Layer 14 of a small transformer language model trained on English Wikipedia (21 layers, counted from 0, width 128).
Take only the direct path to the model's output, skipping the later layers: a vector added to the residual stream pushes a token's score in proportion to its dot product with that token's output vector.

Output vectors of the tokens that the questions are about. A number n stands for (n - 128) times 0.009.
"ng": 127, 144, 136, 76, 119, 174, 140, 86, 69, 94, 197, 211, 73, 152, 148, 154, 121, 129, 144, 131, 136, 126, 150, 164, 104, 224, 201, 66, 101, 103, 90, 157, 147, 136, 206, 112, 113, 146, 168, 97, 140, 170, 82, 144, 129, 132, 140, 207, 222, 114, 130, 129, 74, 106, 164, 83, 153, 151, 184, 113, 108, 179, 138, 129, 148, 156, 89, 107, 109, 99, 150, 56, 106, 107, 107, 178, 128, 178, 122, 186, 89, 61, 119, 87, 107, 63, 99, 148, 89, 93, 135, 120, 175, 119, 117, 109, 116, 118, 113, 119, 224, 141, 144, 112, 133, 92, 169, 83, 97, 94, 83, 122, 136, 130, 142, 152, 207, 60, 106, 129, 190, 127, 191, 111, 95, 125, 133, 150
"ring": 99, 125, 140, 166, 244, 149, 91, 122, 114, 116, 152, 143, 105, 154, 143, 149, 137, 121, 131, 108, 65, 115, 133, 135, 158, 88, 143, 144, 195, 196, 164, 166, 79, 117, 139, 151, 142, 127, 179, 140, 126, 126, 85, 103, 130, 111, 137, 170, 81, 170, 143, 100, 94, 76, 148, 108, 125, 184, 108, 127, 89, 95, 69, 77, 104, 74, 186, 153, 175, 182, 101, 97, 143, 107, 178, 154, 167, 222, 160, 207, 172, 96, 147, 95, 97, 104, 149, 170, 63, 99, 123, 136, 119, 87, 191, 56, 63, 72, 106, 208, 167, 78, 184, 108, 222, 36, 148, 57, 121, 89, 112, 135, 106, 128, 117, 148, 147, 128, 160, 149, 152, 86, 141, 136, 184, 80, 127, 81
"of": 120, 120, 150, 162, 168, 94, 118, 77, 105, 157, 130, 103, 171, 151, 127, 139, 159, 164, 166, 56, 161, 107, 128, 75, 103, 104, 107, 128, 87, 102, 157, 119, 170, 115, 84, 158, 118, 126, 143, 113, 180, 165, 188, 112, 131, 192, 135, 124, 64, 96, 135, 154, 60, 130, 144, 165, 59, 114, 165, 156, 117, 122, 99, 115, 164, 149, 169, 137, 135, 42, 104, 95, 90, 126, 131, 118, 171, 152, 95, 108, 158, 159, 146, 98, 122, 89, 101, 184, 108, 111, 129, 181, 212, 126, 161, 89, 113, 122, 161, 94, 159, 183, 142, 67, 161, 118, 120, 89, 99, 120, 172, 104, 99, 99, 111, 111, 153, 88, 118, 97, 95, 148, 149, 132, 142, 111, 102, 127
"ous": 129, 162, 147, 109, 183, 111, 93, 107, 75, 91, 25, 147, 35, 130, 139, 97, 206, 158, 121, 148, 163, 197, 202, 156, 65, 153, 84, 186, 86, 179, 141, 124, 158, 97, 97, 123, 89, 165, 118, 117, 96, 201, 107, 88, 130, 102, 110, 68, 84, 138, 204, 133, 101, 176, 170, 96, 164, 125, 76, 116, 146, 97, 72, 133, 170, 94, 134, 113, 153, 146, 64, 81, 161, 175, 94, 104, 122, 114, 129, 143, 127, 112, 155, 145, 74, 93, 165, 210, 126, 124, 138, 126, 164, 109, 131, 133, 181, 108, 145, 213, 241, 146, 179, 53, 178, 182, 49, 143, 140, 110, 150, 174, 167, 84, 152, 129, 190, 124, 149, 141, 175, 103, 80, 136, 179, 86, 116, 100
"erson": 128, 154, 150, 123, 166, 207, 164, 118, 126, 219, 89, 125, 91, 152, 130, 111, 128, 126, 51, 83, 194, 161, 168, 56, 127, 61, 173, 120, 122, 141, 138, 134, 136, 95, 137, 101, 89, 159, 91, 90, 74, 152, 67, 177, 129, 93, 185, 174, 131, 169, 136, 176, 101, 108, 126, 142, 129, 187, 120, 82, 82, 134, 119, 151, 169, 114, 119, 106, 195, 104, 129, 123, 138, 136, 166, 144, 203, 195, 129, 143, 109, 142, 101, 161, 139, 165, 140, 104, 113, 112, 135, 155, 40, 169, 190, 195, 110, 68, 172, 189, 70, 151, 171, 133, 111, 68, 91, 115, 152, 63, 84, 82, 165, 144, 88, 193, 249, 135, 149, 157, 120, 199, 126, 120, 165, 96, 88, 90
"ult": 36, 88, 147, 111, 168, 145, 106, 153, 158, 97, 151, 103, 71, 138, 121, 140, 121, 169, 70, 81, 222, 213, 129, 84, 79, 112, 200, 105, 116, 133, 179, 195, 171, 134, 159, 146, 156, 134, 89, 144, 112, 146, 122, 149, 127, 207, 138, 153, 141, 70, 155, 116, 91, 149, 129, 96, 85, 146, 54, 193, 133, 46, 129, 100, 106, 111, 135, 149, 168, 159, 136, 153, 119, 112, 115, 159, 136, 192, 134, 91, 184, 101, 115, 151, 69, 138, 184, 129, 73, 105, 66, 155, 133, 98, 125, 132, 173, 144, 187, 193, 151, 109, 97, 103, 130, 172, 157, 209, 123, 120, 89, 144, 171, 99, 127, 184, 78, 118, 101, 102, 132, 171, 97, 127, 199, 170, 116, 131
"ence": 104, 177, 123, 81, 190, 149, 103, 182, 108, 115, 84, 223, 71, 154, 100, 116, 117, 104, 30, 102, 202, 107, 179, 122, 153, 144, 131, 130, 142, 82, 131, 135, 122, 68, 169, 122, 97, 150, 167, 153, 81, 148, 156, 171, 128, 178, 101, 111, 94, 135, 161, 118, 51, 95, 170, 102, 150, 77, 162, 202, 109, 178, 143, 88, 112, 64, 127, 116, 210, 63, 179, 75, 182, 127, 143, 186, 140, 90, 149, 112, 111, 141, 138, 169, 125, 175, 169, 154, 108, 133, 152, 117, 115, 163, 212, 127, 158, 103, 103, 123, 131, 102, 159, 87, 122, 144, 118, 197, 155, 44, 73, 113, 108, 153, 109, 177, 140, 160, 217, 127, 124, 26, 103, 158, 146, 66, 128, 115
"its": 140, 139, 150, 205, 207, 116, 110, 129, 90, 154, 73, 90, 112, 138, 115, 99, 130, 145, 89, 62, 150, 153, 127, 109, 115, 83, 133, 159, 144, 121, 134, 146, 130, 116, 106, 118, 160, 109, 141, 89, 137, 227, 109, 85, 133, 111, 98, 99, 148, 107, 116, 175, 72, 75, 160, 149, 111, 85, 74, 124, 150, 129, 110, 49, 154, 163, 186, 130, 164, 104, 135, 58, 125, 86, 98, 121, 142, 146, 164, 138, 161, 139, 153, 83, 121, 117, 159, 201, 107, 136, 130, 124, 130, 184, 149, 120, 151, 86, 153, 182, 76, 125, 116, 154, 92, 138, 128, 248, 124, 88, 118, 149, 122, 164, 185, 146, 126, 141, 117, 164, 147, 59, 109, 136, 181, 158, 136, 75
"uary": 78, 143, 122, 93, 204, 116, 79, 165, 145, 137, 58, 169, 102, 217, 114, 93, 229, 155, 102, 131, 76, 190, 164, 38, 112, 185, 85, 28, 95, 135, 33, 139, 235, 115, 107, 180, 125, 85, 81, 151, 71, 181, 93, 128, 136, 131, 158, 135, 233, 90, 174, 92, 89, 193, 82, 132, 27, 170, 113, 200, 47, 177, 107, 64, 167, 86, 202, 114, 129, 121, 150, 115, 209, 131, 91, 167, 211, 135, 167, 100, 145, 111, 91, 139, 113, 172, 83, 158, 145, 162, 130, 200, 132, 77, 190, 81, 141, 97, 210, 91, 133, 102, 140, 172, 173, 141, 122, 150, 100, 23, 130, 130, 83, 135, 96, 106, 163, 32, 200, 117, 83, 55, 148, 121, 120, 163, 214, 33

Each question shows what one neuron of this layer's MLP adds at an activation of 1. A number n stands for (n - 128) times 0.0037.

n127: 116, 130, 117, 103, 115, 125, 120, 176, 160, 145, 159, 154, 72, 129, 150, 99, 132, 100, 137, 37, 108, 90, 152, 86, 107, 129, 89, 115, 120, 133, 141, 116, 101, 106, 126, 95, 112, 101, 117, 184, 60, 173, 138, 145, 104, 147, 100, 87, 126, 87, 146, 162, 78, 157, 110, 119, 144, 131, 102, 120, 91, 138, 144, 155, 140, 86, 105, 84, 117, 111, 120, 135, 138, 96, 164, 144, 84, 141, 123, 144, 128, 144, 98, 128, 144, 201, 154, 150, 149, 164, 156, 114, 113, 130, 127, 118, 133, 138, 104, 101, 133, 124, 139, 106, 146, 123, 118, 130, 94, 143, 122, 103, 149, 102, 161, 130, 170, 146, 135, 75, 104, 102, 144, 130, 173, 120, 122, 104
Pushed up most: "ence"

n164: 123, 129, 168, 87, 100, 131, 132, 107, 177, 125, 165, 121, 110, 123, 97, 122, 138, 127, 153, 132, 151, 73, 89, 128, 114, 138, 101, 104, 130, 122, 151, 145, 130, 137, 183, 108, 133, 139, 172, 126, 127, 92, 96, 90, 123, 123, 141, 144, 101, 104, 121, 94, 48, 134, 93, 76, 96, 167, 136, 139, 109, 152, 129, 149, 101, 92, 109, 153, 154, 106, 60, 87, 122, 124, 113, 75, 117, 102, 199, 128, 65, 151, 178, 145, 107, 96, 102, 109, 106, 95, 168, 190, 131, 102, 171, 137, 141, 159, 100, 144, 134, 126, 144, 128, 112, 126, 141, 139, 125, 130, 145, 106, 155, 161, 98, 103, 112, 128, 131, 169, 157, 175, 128, 126, 130, 156, 147, 119
Pushed up most: "ng"

n103: 171, 150, 75, 143, 99, 109, 148, 118, 142, 137, 150, 100, 111, 181, 131, 134, 172, 179, 115, 113, 149, 118, 149, 154, 118, 133, 116, 113, 132, 157, 111, 119, 99, 152, 112, 96, 133, 72, 109, 111, 68, 153, 124, 139, 132, 137, 187, 155, 143, 121, 122, 132, 166, 140, 91, 119, 112, 128, 118, 126, 155, 155, 129, 80, 44, 132, 150, 130, 142, 134, 111, 127, 116, 123, 100, 127, 101, 166, 97, 72, 154, 85, 142, 112, 135, 130, 67, 157, 100, 124, 134, 129, 159, 126, 149, 110, 88, 120, 122, 170, 69, 140, 159, 147, 153, 140, 158, 129, 202, 104, 120, 129, 136, 147, 157, 166, 99, 89, 109, 121, 134, 108, 144, 143, 128, 217, 135, 126
Pushed up most: "uary"

n139: 115, 142, 139, 160, 136, 126, 92, 129, 105, 158, 176, 97, 134, 149, 83, 95, 155, 134, 109, 127, 172, 133, 142, 101, 118, 189, 103, 163, 91, 139, 121, 142, 138, 150, 173, 66, 142, 132, 106, 191, 122, 139, 131, 120, 145, 150, 135, 91, 112, 144, 151, 170, 177, 126, 133, 153, 141, 132, 171, 101, 161, 119, 126, 121, 130, 105, 85, 136, 102, 109, 153, 102, 145, 172, 130, 95, 100, 144, 110, 79, 148, 159, 191, 166, 152, 154, 133, 112, 155, 94, 121, 133, 147, 158, 132, 138, 136, 85, 75, 103, 121, 176, 168, 126, 114, 139, 132, 82, 119, 124, 154, 88, 76, 121, 148, 123, 146, 110, 64, 143, 154, 119, 72, 117, 116, 149, 145, 155
Pushed down most: "ring"

n251: 146, 132, 46, 80, 77, 139, 138, 56, 136, 152, 119, 153, 118, 113, 102, 114, 140, 122, 138, 127, 114, 140, 135, 73, 138, 148, 153, 97, 136, 137, 145, 143, 130, 92, 105, 105, 127, 172, 116, 174, 107, 155, 159, 153, 114, 109, 97, 111, 139, 129, 139, 149, 131, 122, 126, 130, 117, 121, 121, 122, 153, 202, 126, 142, 147, 155, 144, 119, 100, 114, 116, 185, 178, 121, 147, 113, 92, 151, 171, 142, 89, 178, 134, 143, 120, 121, 140, 160, 102, 113, 155, 144, 136, 82, 127, 143, 120, 120, 128, 123, 97, 136, 117, 100, 86, 108, 95, 102, 135, 113, 128, 127, 124, 174, 167, 141, 149, 134, 99, 111, 159, 156, 101, 161, 133, 162, 177, 206
Pushed down most: "ring"

n89: 132, 119, 210, 77, 71, 143, 84, 169, 139, 71, 102, 131, 125, 162, 147, 175, 171, 133, 103, 98, 146, 85, 97, 91, 148, 144, 147, 142, 125, 125, 137, 114, 174, 160, 121, 114, 107, 132, 107, 131, 140, 179, 135, 114, 109, 131, 148, 164, 114, 119, 90, 196, 159, 115, 119, 160, 169, 117, 122, 118, 101, 93, 97, 161, 138, 155, 72, 149, 90, 115, 131, 128, 163, 132, 179, 174, 123, 118, 113, 122, 95, 127, 109, 118, 156, 114, 143, 64, 145, 108, 87, 149, 154, 125, 126, 171, 150, 134, 196, 153, 106, 122, 154, 104, 144, 97, 130, 143, 175, 159, 89, 132, 128, 88, 160, 138, 137, 106, 165, 136, 169, 165, 116, 125, 150, 94, 119, 163
Pushed up most: "erson"

n50: 146, 111, 118, 155, 169, 137, 150, 108, 56, 153, 121, 127, 122, 117, 179, 144, 116, 109, 144, 105, 132, 115, 148, 124, 129, 107, 156, 91, 129, 140, 150, 131, 111, 179, 130, 151, 106, 132, 155, 110, 134, 70, 128, 107, 75, 107, 68, 64, 137, 83, 143, 136, 132, 146, 126, 35, 115, 90, 75, 135, 124, 125, 127, 168, 101, 147, 130, 152, 115, 118, 121, 132, 158, 109, 130, 133, 152, 114, 142, 143, 141, 116, 83, 151, 108, 166, 123, 52, 171, 131, 116, 103, 160, 140, 134, 118, 115, 173, 104, 140, 167, 113, 91, 126, 110, 126, 116, 125, 112, 130, 102, 107, 103, 132, 158, 126, 107, 120, 182, 104, 130, 124, 113, 129, 138, 114, 126, 87
Pushed down most: "erson"

n269: 119, 119, 133, 144, 118, 77, 144, 157, 120, 147, 119, 104, 131, 100, 170, 98, 132, 117, 146, 91, 130, 119, 166, 124, 132, 106, 134, 105, 152, 116, 170, 144, 127, 144, 79, 120, 108, 88, 173, 63, 131, 128, 128, 96, 83, 122, 141, 149, 143, 107, 144, 104, 99, 130, 178, 151, 108, 118, 108, 102, 150, 100, 143, 117, 109, 128, 116, 156, 163, 157, 146, 89, 106, 136, 109, 171, 104, 123, 194, 137, 76, 102, 118, 189, 90, 162, 152, 169, 178, 152, 47, 148, 138, 173, 99, 105, 82, 73, 135, 136, 149, 155, 109, 152, 109, 119, 160, 132, 122, 166, 120, 90, 159, 131, 124, 122, 115, 120, 166, 74, 131, 138, 124, 70, 116, 171, 125, 130
Which three tokens does it push up most, strongest first? "its", "ult", "of"

n306: 139, 129, 101, 113, 121, 105, 94, 153, 163, 117, 138, 141, 102, 113, 68, 121, 115, 144, 151, 146, 130, 146, 130, 121, 83, 117, 149, 160, 104, 113, 146, 150, 101, 118, 167, 133, 109, 108, 90, 96, 115, 139, 118, 113, 140, 145, 92, 101, 127, 64, 107, 210, 157, 101, 93, 106, 146, 131, 103, 156, 135, 98, 105, 161, 114, 119, 159, 150, 137, 100, 149, 132, 113, 122, 73, 119, 141, 165, 129, 83, 130, 127, 130, 103, 77, 120, 162, 125, 108, 102, 91, 160, 108, 107, 99, 122, 60, 129, 178, 168, 72, 144, 164, 158, 135, 113, 135, 156, 116, 123, 154, 160, 111, 131, 111, 181, 143, 114, 99, 123, 125, 145, 168, 175, 155, 128, 50, 117
Which three tokens does it push up most, strongest first? "ult", "its", "erson"

n266: 105, 73, 156, 156, 131, 134, 177, 149, 148, 102, 163, 156, 125, 159, 120, 109, 128, 141, 141, 115, 118, 157, 137, 130, 159, 149, 115, 127, 100, 142, 146, 126, 184, 169, 123, 140, 95, 97, 117, 159, 133, 110, 101, 123, 99, 167, 102, 135, 112, 104, 135, 138, 128, 141, 93, 89, 149, 130, 105, 145, 131, 150, 129, 179, 112, 119, 104, 151, 90, 86, 125, 201, 149, 113, 112, 143, 130, 183, 50, 112, 89, 163, 98, 74, 117, 149, 155, 147, 139, 101, 118, 119, 119, 150, 150, 134, 132, 109, 136, 104, 118, 129, 145, 116, 141, 151, 131, 146, 148, 146, 123, 77, 144, 122, 139, 107, 92, 143, 101, 103, 162, 150, 178, 112, 108, 136, 152, 129
Pushed up most: "ult"

n288: 113, 129, 121, 99, 60, 139, 108, 120, 136, 105, 148, 172, 138, 108, 85, 150, 148, 101, 152, 173, 146, 148, 143, 155, 127, 91, 137, 82, 147, 147, 140, 97, 129, 165, 128, 78, 118, 120, 150, 134, 163, 122, 144, 179, 147, 113, 99, 113, 123, 135, 85, 157, 154, 156, 82, 125, 142, 110, 153, 121, 91, 161, 112, 171, 113, 180, 116, 158, 95, 123, 110, 141, 137, 130, 139, 70, 87, 97, 138, 146, 125, 150, 187, 158, 130, 179, 95, 113, 154, 130, 130, 106, 127, 173, 143, 146, 107, 122, 131, 110, 115, 118, 102, 153, 120, 161, 123, 130, 100, 160, 150, 108, 193, 166, 144, 114, 77, 120, 124, 144, 129, 140, 137, 118, 145, 170, 118, 83
Pushed down most: "ring"

n308: 146, 122, 146, 133, 149, 141, 90, 102, 119, 102, 127, 130, 76, 131, 168, 107, 109, 135, 131, 132, 126, 150, 126, 104, 113, 126, 133, 102, 113, 117, 130, 132, 146, 104, 129, 157, 121, 93, 186, 147, 181, 121, 143, 140, 139, 176, 180, 193, 96, 134, 112, 92, 130, 110, 125, 103, 106, 82, 120, 151, 106, 134, 129, 144, 180, 99, 182, 98, 120, 138, 118, 104, 126, 133, 123, 137, 135, 179, 138, 150, 115, 142, 109, 158, 57, 141, 161, 154, 80, 129, 179, 169, 86, 126, 159, 96, 91, 107, 139, 137, 181, 161, 155, 125, 182, 139, 172, 163, 136, 92, 93, 81, 112, 175, 121, 160, 95, 135, 127, 112, 159, 156, 103, 142, 181, 149, 126, 148
Pushed up most: "ring"

n191: 106, 174, 63, 113, 147, 144, 122, 137, 89, 112, 143, 168, 111, 130, 105, 115, 92, 187, 140, 110, 132, 131, 159, 152, 171, 111, 111, 155, 141, 138, 121, 111, 102, 113, 91, 131, 135, 129, 112, 134, 139, 96, 134, 137, 101, 92, 114, 144, 143, 128, 166, 138, 161, 110, 103, 146, 112, 130, 208, 189, 178, 124, 175, 154, 145, 132, 149, 87, 135, 143, 159, 125, 146, 143, 165, 175, 98, 141, 151, 136, 100, 118, 111, 127, 147, 132, 142, 103, 106, 121, 124, 100, 147, 138, 159, 130, 76, 147, 160, 64, 129, 101, 159, 125, 183, 132, 127, 169, 88, 151, 135, 91, 116, 107, 124, 117, 192, 65, 94, 147, 78, 47, 120, 150, 95, 107, 106, 154
Pushed up most: "ence"

n198: 122, 181, 129, 177, 162, 76, 85, 143, 144, 146, 168, 97, 171, 155, 158, 79, 146, 99, 123, 131, 124, 94, 91, 106, 142, 107, 110, 97, 114, 153, 112, 117, 130, 176, 99, 148, 142, 130, 143, 100, 167, 190, 140, 94, 174, 194, 163, 134, 108, 130, 141, 86, 146, 112, 139, 141, 87, 137, 111, 145, 181, 133, 135, 103, 138, 163, 157, 99, 161, 133, 131, 139, 131, 135, 113, 119, 139, 128, 160, 158, 112, 141, 149, 90, 151, 125, 125, 152, 127, 120, 121, 102, 118, 190, 90, 95, 157, 138, 107, 124, 59, 113, 107, 143, 120, 151, 174, 178, 143, 152, 154, 113, 139, 107, 134, 119, 144, 117, 88, 114, 132, 150, 77, 98, 133, 121, 117, 140
Pushed up most: "its"

n273: 131, 84, 85, 124, 144, 126, 142, 109, 103, 112, 153, 136, 167, 177, 150, 167, 126, 88, 121, 113, 102, 132, 131, 136, 99, 102, 156, 103, 139, 135, 119, 144, 117, 140, 123, 177, 89, 126, 100, 158, 130, 117, 124, 142, 143, 104, 156, 80, 127, 147, 111, 170, 106, 173, 148, 190, 111, 163, 112, 132, 115, 105, 106, 99, 100, 117, 119, 134, 109, 136, 94, 143, 125, 119, 135, 70, 125, 131, 115, 100, 139, 165, 129, 139, 114, 157, 107, 120, 133, 127, 139, 98, 90, 118, 142, 164, 147, 130, 119, 134, 114, 159, 101, 154, 99, 116, 111, 93, 96, 54, 70, 118, 94, 97, 98, 62, 136, 154, 97, 131, 142, 81, 114, 138, 109, 178, 191, 114
Which three tokens does it push up most, strongest first? "uary", "erson", "ring"